Layer 4 of a small transformer language model trained on English Wikipedia (12 layers, counted from 0, width 128).
A neuron's activation on a vector x is GELU(weights . x + bias), where the dot is the dot product.
The model reads these tokens: " team" "'" "s" " a" "ce" " p" "it" "c" "her" "—"

The vector x that enters this layer's MLP at each token. A number n stands for n times 0.04.
0 " team": 92 3 22 3 2 18 2 -27 12 -39 13 -40 -34 23 10 59 -34 8 -29 25 10 -57 20 -7 26 -3 62 -54 -11 -23 39 -11 -36 -14 5 8 75 26 16 47 5 -8 12 -30 30 -16 6 -1 -22 7 49 -20 5 7 25 -19 -30 -10 -45 -48 9 -56 20 54 -12 -55 18 39 -21 5 -7 2 9 41 -7 29 -15 -45 28 37 4 -9 32 -8 45 -13 -12 25 31 -7 57 42 10 -5 -70 67 17 17 13 -4 28 -3 -10 47 -14 -87 -55 3 -53 -26 -1 -20 -16 -50 4 7 -22 -21 -40 11 5 7 -23 -61 -27 22 0 -29
1 "'": 76 0 9 -6 -36 -47 -24 -45 -10 -12 75 -92 -16 68 -7 46 -40 -18 -23 -13 27 5 -7 -14 -38 -4 6 -40 21 -12 29 -44 3 18 3 2 95 48 10 11 2 36 20 -6 11 -18 17 -15 -29 64 20 36 -7 15 51 28 -2 25 -20 27 -17 -65 28 -5 15 -7 -18 12 3 -1 30 -46 20 41 2 3 20 -73 -1 49 9 46 -44 16 -15 14 -8 -1 36 -26 37 51 -11 -52 -23 10 -20 26 -21 -26 35 2 19 39 -2 -75 -24 45 -57 25 -22 5 30 -35 0 -3 -20 -23 -7 12 9 -16 -35 -65 -34 -3 -14 -41
2 "s": 76 18 -2 -3 -1 -46 -10 -64 7 28 62 -77 -17 61 -23 45 -17 -27 9 -15 11 -7 -25 6 -25 -11 42 -52 1 -20 15 -42 21 20 -8 4 72 38 28 39 14 17 8 7 6 -37 12 -37 20 60 -14 45 15 18 37 20 10 38 -13 20 -11 -49 7 -16 10 -32 -29 16 0 0 37 -44 27 39 -3 15 -32 -78 -15 24 20 16 -38 22 -15 19 -40 13 40 -36 40 35 -31 -9 -33 25 -16 18 -19 -19 34 6 -1 34 -17 -69 -27 52 -68 0 -17 -4 23 -36 -21 -31 3 25 -15 39 33 -37 -30 -83 15 -7 19 -62
3 " a": 86 13 -34 -15 -12 -63 -23 -58 9 6 79 -44 -35 62 -14 49 -24 6 -1 -9 25 7 -15 -31 -26 -20 21 -59 15 -12 10 -29 16 29 -4 12 83 49 19 22 12 14 22 -17 15 -32 31 -24 -17 49 6 37 -5 33 24 23 -6 31 -39 38 -45 -52 8 6 43 2 -15 40 -7 -2 31 -40 56 45 -2 16 0 -70 4 24 27 20 -58 16 -22 17 -27 25 47 -16 28 24 -33 -30 -35 7 -9 35 -36 -34 20 -1 21 24 -16 -61 -26 49 -62 4 -5 -26 28 -54 7 -13 -25 -13 -20 9 25 -25 -25 -62 -10 1 10 -28
4 "ce": 57 7 2 -34 -10 -31 -23 -58 11 10 59 -58 -39 70 -37 30 -13 -15 8 -16 22 -26 -34 -3 -11 -20 18 -45 18 -29 13 -50 42 52 -8 7 66 31 41 9 -3 32 -3 22 0 -38 28 -45 23 53 -21 45 14 25 16 8 -31 31 -39 19 -6 -51 33 -11 15 -16 -28 20 -4 -15 52 -38 37 75 19 15 -13 -60 -8 20 6 25 -60 24 -4 26 -17 -13 36 -32 50 28 -16 -26 -37 35 -35 7 -26 -10 41 24 10 43 -35 -72 -17 43 -83 9 -24 -6 42 -14 -8 -3 -5 17 -16 26 8 -10 -27 -67 7 20 -12 -38
5 " p": 76 29 -9 -36 0 -37 -17 -64 7 -9 63 -56 -18 76 0 33 -26 -17 12 -4 18 13 -1 -28 4 4 10 -58 20 -18 17 -30 12 25 -9 -3 74 8 11 15 -3 43 -13 -16 -5 -32 9 -33 3 75 26 39 5 30 40 21 3 28 -25 -6 -19 -66 12 -17 42 -15 -53 42 -19 -3 17 -55 36 61 11 15 -43 -46 19 17 16 37 -46 14 -18 10 -21 28 59 -25 40 34 -29 -24 -34 -8 -13 32 -16 -39 17 9 8 30 -31 -65 -26 59 -45 3 -14 -16 47 -26 34 -3 -39 18 -39 -6 0 -32 -21 -68 -4 14 21 -29
6 "it": 80 27 -13 17 5 -63 -8 -60 7 37 71 -30 -27 76 -17 20 -30 -37 26 -13 42 -12 -3 -6 -33 5 17 -62 26 -21 18 -20 27 36 -14 25 70 47 18 28 3 43 -14 20 -5 -26 4 -15 -12 30 -22 49 2 19 17 3 -5 25 -6 16 -45 -61 14 -34 7 -47 -38 47 -4 18 23 -71 38 47 -6 -11 -4 -82 0 6 6 32 -25 13 -20 19 -9 23 51 -15 40 32 -43 -50 -17 29 -40 7 -22 -6 29 7 6 56 -31 -41 -25 45 -53 8 -35 -27 25 -3 -2 -19 -13 6 -42 16 6 -12 -13 -85 -16 21 23 -16
7 "c": 81 12 17 6 -6 -46 -14 -59 -9 0 71 -61 -4 67 -2 31 -16 -24 34 -34 28 -5 -13 -14 -28 28 13 -47 30 -34 21 -19 9 38 -43 -2 68 27 29 12 11 21 -16 1 -11 -35 25 -22 10 37 -5 63 18 17 28 -5 -11 16 -17 19 -7 -61 -3 -15 18 -13 -30 19 9 -16 12 -66 47 78 -10 31 -37 -77 -7 19 -24 47 -36 45 -21 42 -15 14 40 -23 47 15 -22 -69 -19 -3 -38 24 -7 -9 19 6 0 65 -39 -60 -38 60 -46 8 -7 3 38 -1 6 -3 -6 4 -24 21 -22 -21 -15 -68 -20 14 20 -34
8 "her": 88 -5 20 9 -13 -19 -22 -55 12 6 57 -59 -1 90 18 21 -23 -5 -11 -9 39 -31 -31 15 -52 16 29 -30 2 -21 -5 -28 18 41 -41 -3 79 12 12 -7 5 37 -9 9 -10 -32 1 -32 -9 41 -32 57 -19 10 33 14 2 48 -12 11 -26 -18 4 1 41 7 -25 7 20 -10 20 -41 35 55 -8 -13 2 -75 -16 13 -5 -5 -60 40 3 28 -26 21 57 -14 37 31 -52 -42 -45 11 -21 2 0 2 54 -22 -2 55 -14 -78 -8 81 -69 29 -20 -18 45 -7 -15 -3 -1 3 -31 19 2 -31 -36 -58 -9 -3 10 -29
9 "—": 84 13 13 -15 -41 -31 -41 -62 21 7 55 -56 -23 63 22 24 -30 -13 -12 -19 0 -19 -5 -14 -1 8 16 -37 18 0 12 -27 30 13 5 15 71 24 0 34 6 32 11 17 8 -31 -13 -19 -2 65 4 47 -35 -3 10 12 1 34 -41 21 -40 -58 29 -16 26 -13 -38 17 -2 10 29 -48 45 46 -1 18 -24 -57 23 30 -28 26 -35 49 2 6 -12 11 51 -22 34 24 -34 -42 -23 10 -5 7 -13 -9 32 5 6 47 -21 -69 -22 60 -50 11 -31 -3 87 -51 8 -17 -24 -21 -17 41 19 -37 -32 -54 -16 -8 23 -54

Each question shows the input weights of one neuron of the MLP. A number n stands for n times 0.0069.

n106 (bias -0.044): -18 15 -15 -9 39 6 11 -31 -1 -13 15 -20 11 9 24 4 -5 -14 4 -15 6 13 -12 -13 33 -7 -16 24 -20 12 -18 -16 -37 38 -2 10 -13 -17 7 8 -3 -4 27 -3 38 49 -36 -15 15 -37 -5 -20 -1 12 -4 -11 -8 -19 -28 10 -15 21 4 -15 -7 -24 -1 -4 14 -20 -26 16 20 -6 17 20 -1 2 -22 24 -9 -25 6 -16 -4 -21 2 -16 18 -8 -12 9 -21 13 33 -18 26 4 11 0 -1 12 1 18 -8 -19 -10 26 12 3 10 30 24 -14 10 -10 -18 10 -24 -19 -8 16 -26 -2 0 34 29 -3
On which token does it fire most, and how strongly? 5 " p", at about 0.18

n381 (bias -0.057): 16 25 -13 -1 1 19 -21 41 -11 -9 -15 4 -18 -2 -30 -12 10 -16 32 15 -5 15 -16 23 12 -9 -5 24 -31 18 -41 -36 14 18 13 37 -18 0 8 1 -14 24 -16 18 8 -2 26 -39 17 -21 11 -17 -16 14 19 -14 -18 -15 7 -14 -27 -9 11 -19 4 -6 3 2 -7 -17 -16 3 7 12 -2 -18 12 8 15 7 -14 4 9 13 5 -19 -15 2 14 -2 1 12 -12 -18 -6 -8 5 19 8 48 19 -57 6 -2 2 14 18 -3 8 -5 -32 -7 23 -11 2 -4 22 -10 -3 -16 5 -1 32 -28 -23 18 -8 6
On which token does it fire most, and how strongly? 6 "it", at about 0.4

n133 (bias -0.093): 0 -11 7 15 10 -24 9 12 11 13 -1 -21 -15 -27 2 19 26 15 13 20 14 11 30 -16 -15 -40 -23 0 -20 -9 11 -28 -9 6 5 10 -29 -18 -7 1 -13 27 4 14 -2 9 24 3 -18 -7 -4 -4 0 1 -8 -4 46 -9 13 9 -22 15 3 -14 39 -35 14 -39 18 -13 -20 7 -15 -21 11 -9 29 -32 -9 39 -13 -24 -17 -8 -5 14 -13 48 -17 7 11 15 -3 -2 -14 12 -22 -4 -14 18 20 -7 21 -1 11 15 13 6 -20 -3 -15 -17 -16 35 12 16 10 -5 -2 -25 14 24 -2 -20 -14 1 13 -26
It fires most on token 6 "it"

n386 (bias -0.066): -21 -20 11 14 -16 -15 -27 40 36 -11 15 3 -1 6 7 26 20 4 -11 -24 24 6 20 -12 -47 -35 6 28 -38 1 -34 -10 -3 35 30 -11 -9 -5 -30 4 13 11 13 -1 21 18 5 -5 22 22 -35 30 50 -15 8 -23 -18 8 -28 -49 -17 7 1 -1 -35 -6 8 5 -12 -6 42 -2 -36 -4 -16 12 15 27 -27 -8 13 -15 -29 -9 -1 21 -29 -10 18 12 1 5 30 -4 -19 15 41 -1 35 -29 -25 -23 -5 -8 19 -25 -14 17 14 -41 -6 -28 -18 -5 1 24 12 36 14 44 -27 -15 17 12 1 -3 4 -1
It fires most on token 2 "s"

n138 (bias -0.079): 2 1 -13 19 16 4 11 21 16 29 17 7 16 9 12 -5 3 2 44 4 40 -3 -14 24 44 8 8 14 -4 0 -9 9 15 24 12 7 2 -34 -26 -11 -23 13 -19 -14 -15 -2 16 -17 -5 -7 38 10 -8 2 -9 -3 -12 14 17 11 1 30 -9 9 -9 10 -14 4 -4 -8 -9 -28 -19 10 15 -5 10 22 16 -18 -12 16 -7 10 7 -2 -8 13 -20 -25 -1 8 14 -50 5 -9 -7 -14 17 -6 -19 -10 -31 -16 1 -23 -25 -13 -18 19 3 34 -33 -36 0 -5 5 -10 -3 -21 -8 21 4 -9 -18 -5 -11 10
It fires most on token 7 "c"

n171 (bias -0.058): -7 -18 9 22 10 23 21 -36 -24 3 14 60 -34 -12 -22 25 32 -31 -14 -12 4 -26 -7 -24 7 0 -12 -40 -11 22 -6 -1 -5 -22 -2 28 -31 24 -12 1 -29 -13 10 -7 -31 -40 4 -28 12 8 8 13 -12 6 16 -9 -11 2 21 -27 11 -9 4 39 16 -1 -26 12 20 -49 2 -6 10 -12 -24 5 39 -3 33 5 47 -40 -21 41 -2 26 -13 16 3 19 -15 -38 33 -2 -3 16 5 2 -3 -9 -62 -18 14 18 16 38 -11 12 9 0 12 32 -13 -18 -18 15 -22 16 16 -6 36 4 25 8 36 -32 39 -30
It fires most on token 3 " a"

n242 (bias -0.112): 19 18 18 2 -16 25 21 16 7 -18 -3 -23 35 -16 29 -8 -14 -11 2 15 -18 -26 30 9 -10 -11 -15 53 3 -19 5 7 0 17 -19 -5 25 -4 14 5 -2 -23 7 18 -39 -5 -3 -13 -28 7 9 -7 -8 -39 -17 5 -14 -3 9 1 -2 11 0 6 -21 9 8 7 -26 24 9 11 -14 -25 7 8 14 2 4 4 1 5 -34 -5 -16 5 2 29 16 20 26 2 -10 -12 -29 -16 10 11 -11 -26 12 -17 -17 12 -2 11 -9 -24 -9 -10 -7 5 -3 52 17 -29 9 15 -14 -10 -16 0 -11 10 2 -20 25 15
It fires most on token 8 "her"

n488 (bias -0.053): 11 -7 -20 -33 3 8 38 -15 -18 11 15 12 25 -17 -15 26 1 15 -42 -13 -10 4 28 -29 -3 -5 36 23 -16 5 -30 -5 -29 24 15 5 -29 1 -7 17 -21 -6 -7 28 -5 16 9 6 -3 14 38 -9 5 -8 31 1 -17 20 -35 -5 29 -13 -9 -30 -2 2 -23 7 -37 -27 -13 21 -26 1 4 20 -7 14 -4 -25 -8 -45 -14 -7 4 -49 2 -35 -4 -8 28 -8 34 -5 1 24 17 8 -10 22 -5 8 9 19 -8 -22 15 39 -1 -10 9 -15 47 -2 -18 19 -3 6 -12 18 31 14 18 24 -33 -30 -4 46
On which token does it fire most, and how strongly? 0 " team", at about 1.6

n316 (bias -0.073): -1 13 -6 -12 -31 -13 0 -13 -8 -6 -23 -5 -21 -12 -37 14 36 25 -4 17 -22 -6 -5 -21 18 -13 -15 33 -17 -20 0 -21 -7 20 -7 4 -27 -4 -1 5 6 0 11 2 20 -13 20 4 4 -15 -6 15 -8 8 16 9 -14 -7 -3 -13 -12 10 -1 -26 29 -13 3 -10 -1 -7 -23 -14 9 -16 -16 14 13 28 4 27 29 1 -20 25 1 7 7 -6 11 -19 7 -13 20 12 7 8 0 11 -5 13 12 -53 6 -7 -7 -28 -18 17 10 -2 6 14 0 4 10 5 2 9 -18 -10 3 -8 -3 28 30 10 30 3
On which token does it fire most, and how strongly? 3 " a", at about 0.097

n207 (bias -0.029): 26 10 -19 10 8 18 -22 36 -32 -43 -48 23 -26 19 1 18 15 0 16 9 1 0 15 -19 3 -13 -3 -33 -39 42 3 34 -5 3 -5 -7 -2 -17 -9 -2 26 -1 -33 47 1 21 -25 -18 8 -21 2 7 -37 -9 -37 -6 13 3 -14 7 -29 -38 11 10 21 24 43 0 32 7 2 -22 -10 -8 28 22 9 31 -2 -3 -39 6 18 7 7 -36 6 3 31 -17 18 -6 1 -31 25 -6 46 -12 -18 -29 8 -18 0 36 -14 19 12 0 -16 12 -13 32 -4 -15 24 16 7 -14 -3 -4 -3 -14 -20 -14 -35 -9 -4 -2
It fires most on token 9 "—"

n291 (bias -0.101): -10 -54 -34 -1 21 -13 16 4 16 -3 10 -5 -23 7 8 6 -18 10 9 -7 15 -1 -1 11 -15 -17 -5 -31 28 -18 11 26 -1 5 -5 3 -6 -8 12 -25 -20 26 2 8 -2 14 -7 40 -12 -12 -34 -3 -18 4 -24 27 40 -7 45 -24 6 -14 0 55 -6 -16 -24 -8 -1 -16 29 -12 -4 11 -33 31 9 21 -19 18 0 44 -8 4 -5 6 -6 8 -18 7 2 -12 3 7 -37 10 20 32 -36 37 -25 38 31 -31 -15 31 -39 -6 29 11 -7 -42 8 8 -12 -2 9 19 -24 -27 3 22 30 5 -23 -8 -4 19
It fires most on token 6 "it"

n195 (bias -0.050): -2 -12 -13 5 -11 -5 -26 10 3 33 5 13 9 -7 5 -4 6 9 5 -4 13 -19 31 -10 27 -25 -5 -15 -13 -4 -10 7 -4 1 11 -7 -7 -2 7 -2 -8 -5 15 -9 13 -9 17 -3 -3 -31 13 -16 40 18 0 -2 -9 16 20 -6 1 4 4 -17 -5 24 -1 13 16 18 1 -11 -11 -1 13 -4 3 -1 -5 38 18 -10 -16 8 1 -1 28 13 5 11 3 6 -32 -15 -4 14 2 0 -19 -2 -4 -7 6 -4 26 -7 -12 -12 2 -11 -7 0 -12 -12 -4 -1 3 -1 -3 8 -8 -8 -6 9 -15 -15 4 -7
It fires most on token 3 " a"

n503 (bias -0.039): 32 -42 5 -3 -25 10 28 7 -4 -6 -12 -6 -3 -21 -14 0 7 -26 -7 -5 21 14 -12 8 14 24 -39 -38 -28 9 -6 22 -1 21 0 25 -37 6 -5 -1 2 -25 -25 9 -38 16 25 -23 4 41 1 -11 -8 18 29 16 -27 -4 -13 -3 20 3 -3 -9 8 6 4 15 36 -22 17 -18 -11 3 -13 41 23 8 -19 9 2 -26 -22 6 -9 5 19 -3 -11 4 -20 -5 7 4 15 -16 -1 3 25 16 -13 -21 28 15 -3 10 -39 7 20 3 -23 9 -26 -6 -14 -4 -2 20 6 22 -3 21 -3 3 -2 16 29 8
On which token does it fire most, and how strongly? 7 "c", at about 0.26

n504 (bias -0.042): -12 -6 6 25 7 1 14 -6 16 6 -15 -13 -17 -11 -10 13 28 16 9 17 -4 -27 -13 -14 12 4 0 -15 -27 6 -5 35 4 8 9 2 18 -10 20 0 -5 -2 -21 19 9 -6 0 -22 -21 17 8 -10 -11 -9 -14 7 -15 0 -17 -20 0 34 10 3 25 8 -21 7 0 -7 -2 18 20 -1 -30 -11 24 -4 2 9 -10 7 -20 0 -15 -1 5 -11 4 16 -22 12 2 -13 -17 13 -28 -26 16 3 -2 -5 -3 -14 -3 1 -11 -13 -15 -6 -12 23 -6 -11 10 11 -8 37 -12 7 8 12 23 6 -4 12 0 14
On which three tokens does it fire most, strongest first? 0 " team", 4 "ce", 8 "her"

n63 (bias -0.084): 9 15 8 -8 34 0 7 17 29 6 10 -44 -5 0 -34 -8 -6 -19 17 -30 -19 12 6 7 -1 0 -19 7 -11 -14 11 -4 -20 21 -11 18 16 5 -29 5 -12 -14 14 -8 17 11 24 -5 2 -7 -10 -6 -7 -22 -5 -7 -13 10 26 -5 26 -6 13 -31 -18 -16 18 -10 -16 -7 3 6 7 -23 15 20 14 -3 1 14 17 12 -14 2 16 -4 13 -6 2 22 13 7 -16 -15 10 -20 5 -20 -7 4 11 -27 31 -7 -24 17 -9 -12 5 -6 5 13 24 7 -5 15 -28 -1 -2 -16 0 0 -14 23 -23 -15 -1 18
It fires most on token 1 "'"

n286 (bias -0.033): 16 0 12 4 17 24 14 -2 -14 15 5 -10 -1 -49 30 3 7 16 8 2 -28 2 2 -2 7 -10 -34 -25 -8 -18 -17 39 -5 6 1 -12 -22 -25 7 16 -15 31 26 29 -32 3 -26 9 -31 14 -2 4 -8 -8 -26 15 -14 -15 20 -6 4 13 6 -17 16 -23 2 -15 -6 -25 -29 0 12 -29 -12 31 -8 -10 -4 47 -11 -29 2 -56 -9 16 -25 -13 18 7 22 21 25 -13 9 -20 25 -12 -18 29 -8 -11 -10 1 26 26 -24 12 -29 -5 4 14 3 -26 66 30 4 -1 6 7 13 -7 -3 -27 4 50 31 8
It fires most on token 0 " team"

n45 (bias -0.032): -9 1 -7 -6 2 -11 -2 17 10 16 1 12 -4 -5 -8 25 18 -17 11 7 -5 10 -39 4 -7 -33 6 10 -10 -15 20 1 -12 -11 2 6 3 -22 -1 11 -6 -37 -7 -4 -13 18 43 4 22 9 24 -16 4 0 14 18 2 -13 13 -9 -11 -1 -43 -9 23 11 4 -7 3 0 -3 -22 21 -15 50 -8 -9 -19 5 -2 -10 -3 5 18 -25 -24 -3 -18 8 -24 -10 9 -26 -17 -36 26 23 -25 4 8 14 19 23 -26 7 -13 5 25 -5 7 25 -5 -21 11 -7 11 -16 -33 25 1 8 23 -13 -3 21 26 -2 10
On which three tokens does it fire most, strongest first? 3 " a", 2 "s", 4 "ce"

n285 (bias -0.063): 45 10 -26 6 41 23 -5 -2 14 -47 -27 -4 3 12 9 2 25 34 6 6 23 35 -20 -4 8 7 -7 -7 -2 11 13 32 34 9 -13 31 -28 -11 10 -11 25 6 31 4 -4 18 -29 -1 14 -23 -7 17 16 -33 -17 1 -17 21 1 -14 1 -19 -11 8 7 -6 -5 -7 -17 5 -16 -19 -6 5 0 -8 6 7 -14 -1 10 -37 24 6 -5 19 13 -17 15 6 5 41 -13 -42 18 -10 6 -26 -28 6 -31 12 -29 -2 -10 11 -25 -3 -9 27 -12 -15 -15 3 -7 -25 -14 -1 -2 3 -35 1 -1 5 9 5 13 -5
On which three tokens does it fire most, strongest first? 6 "it", 7 "c", 8 "her"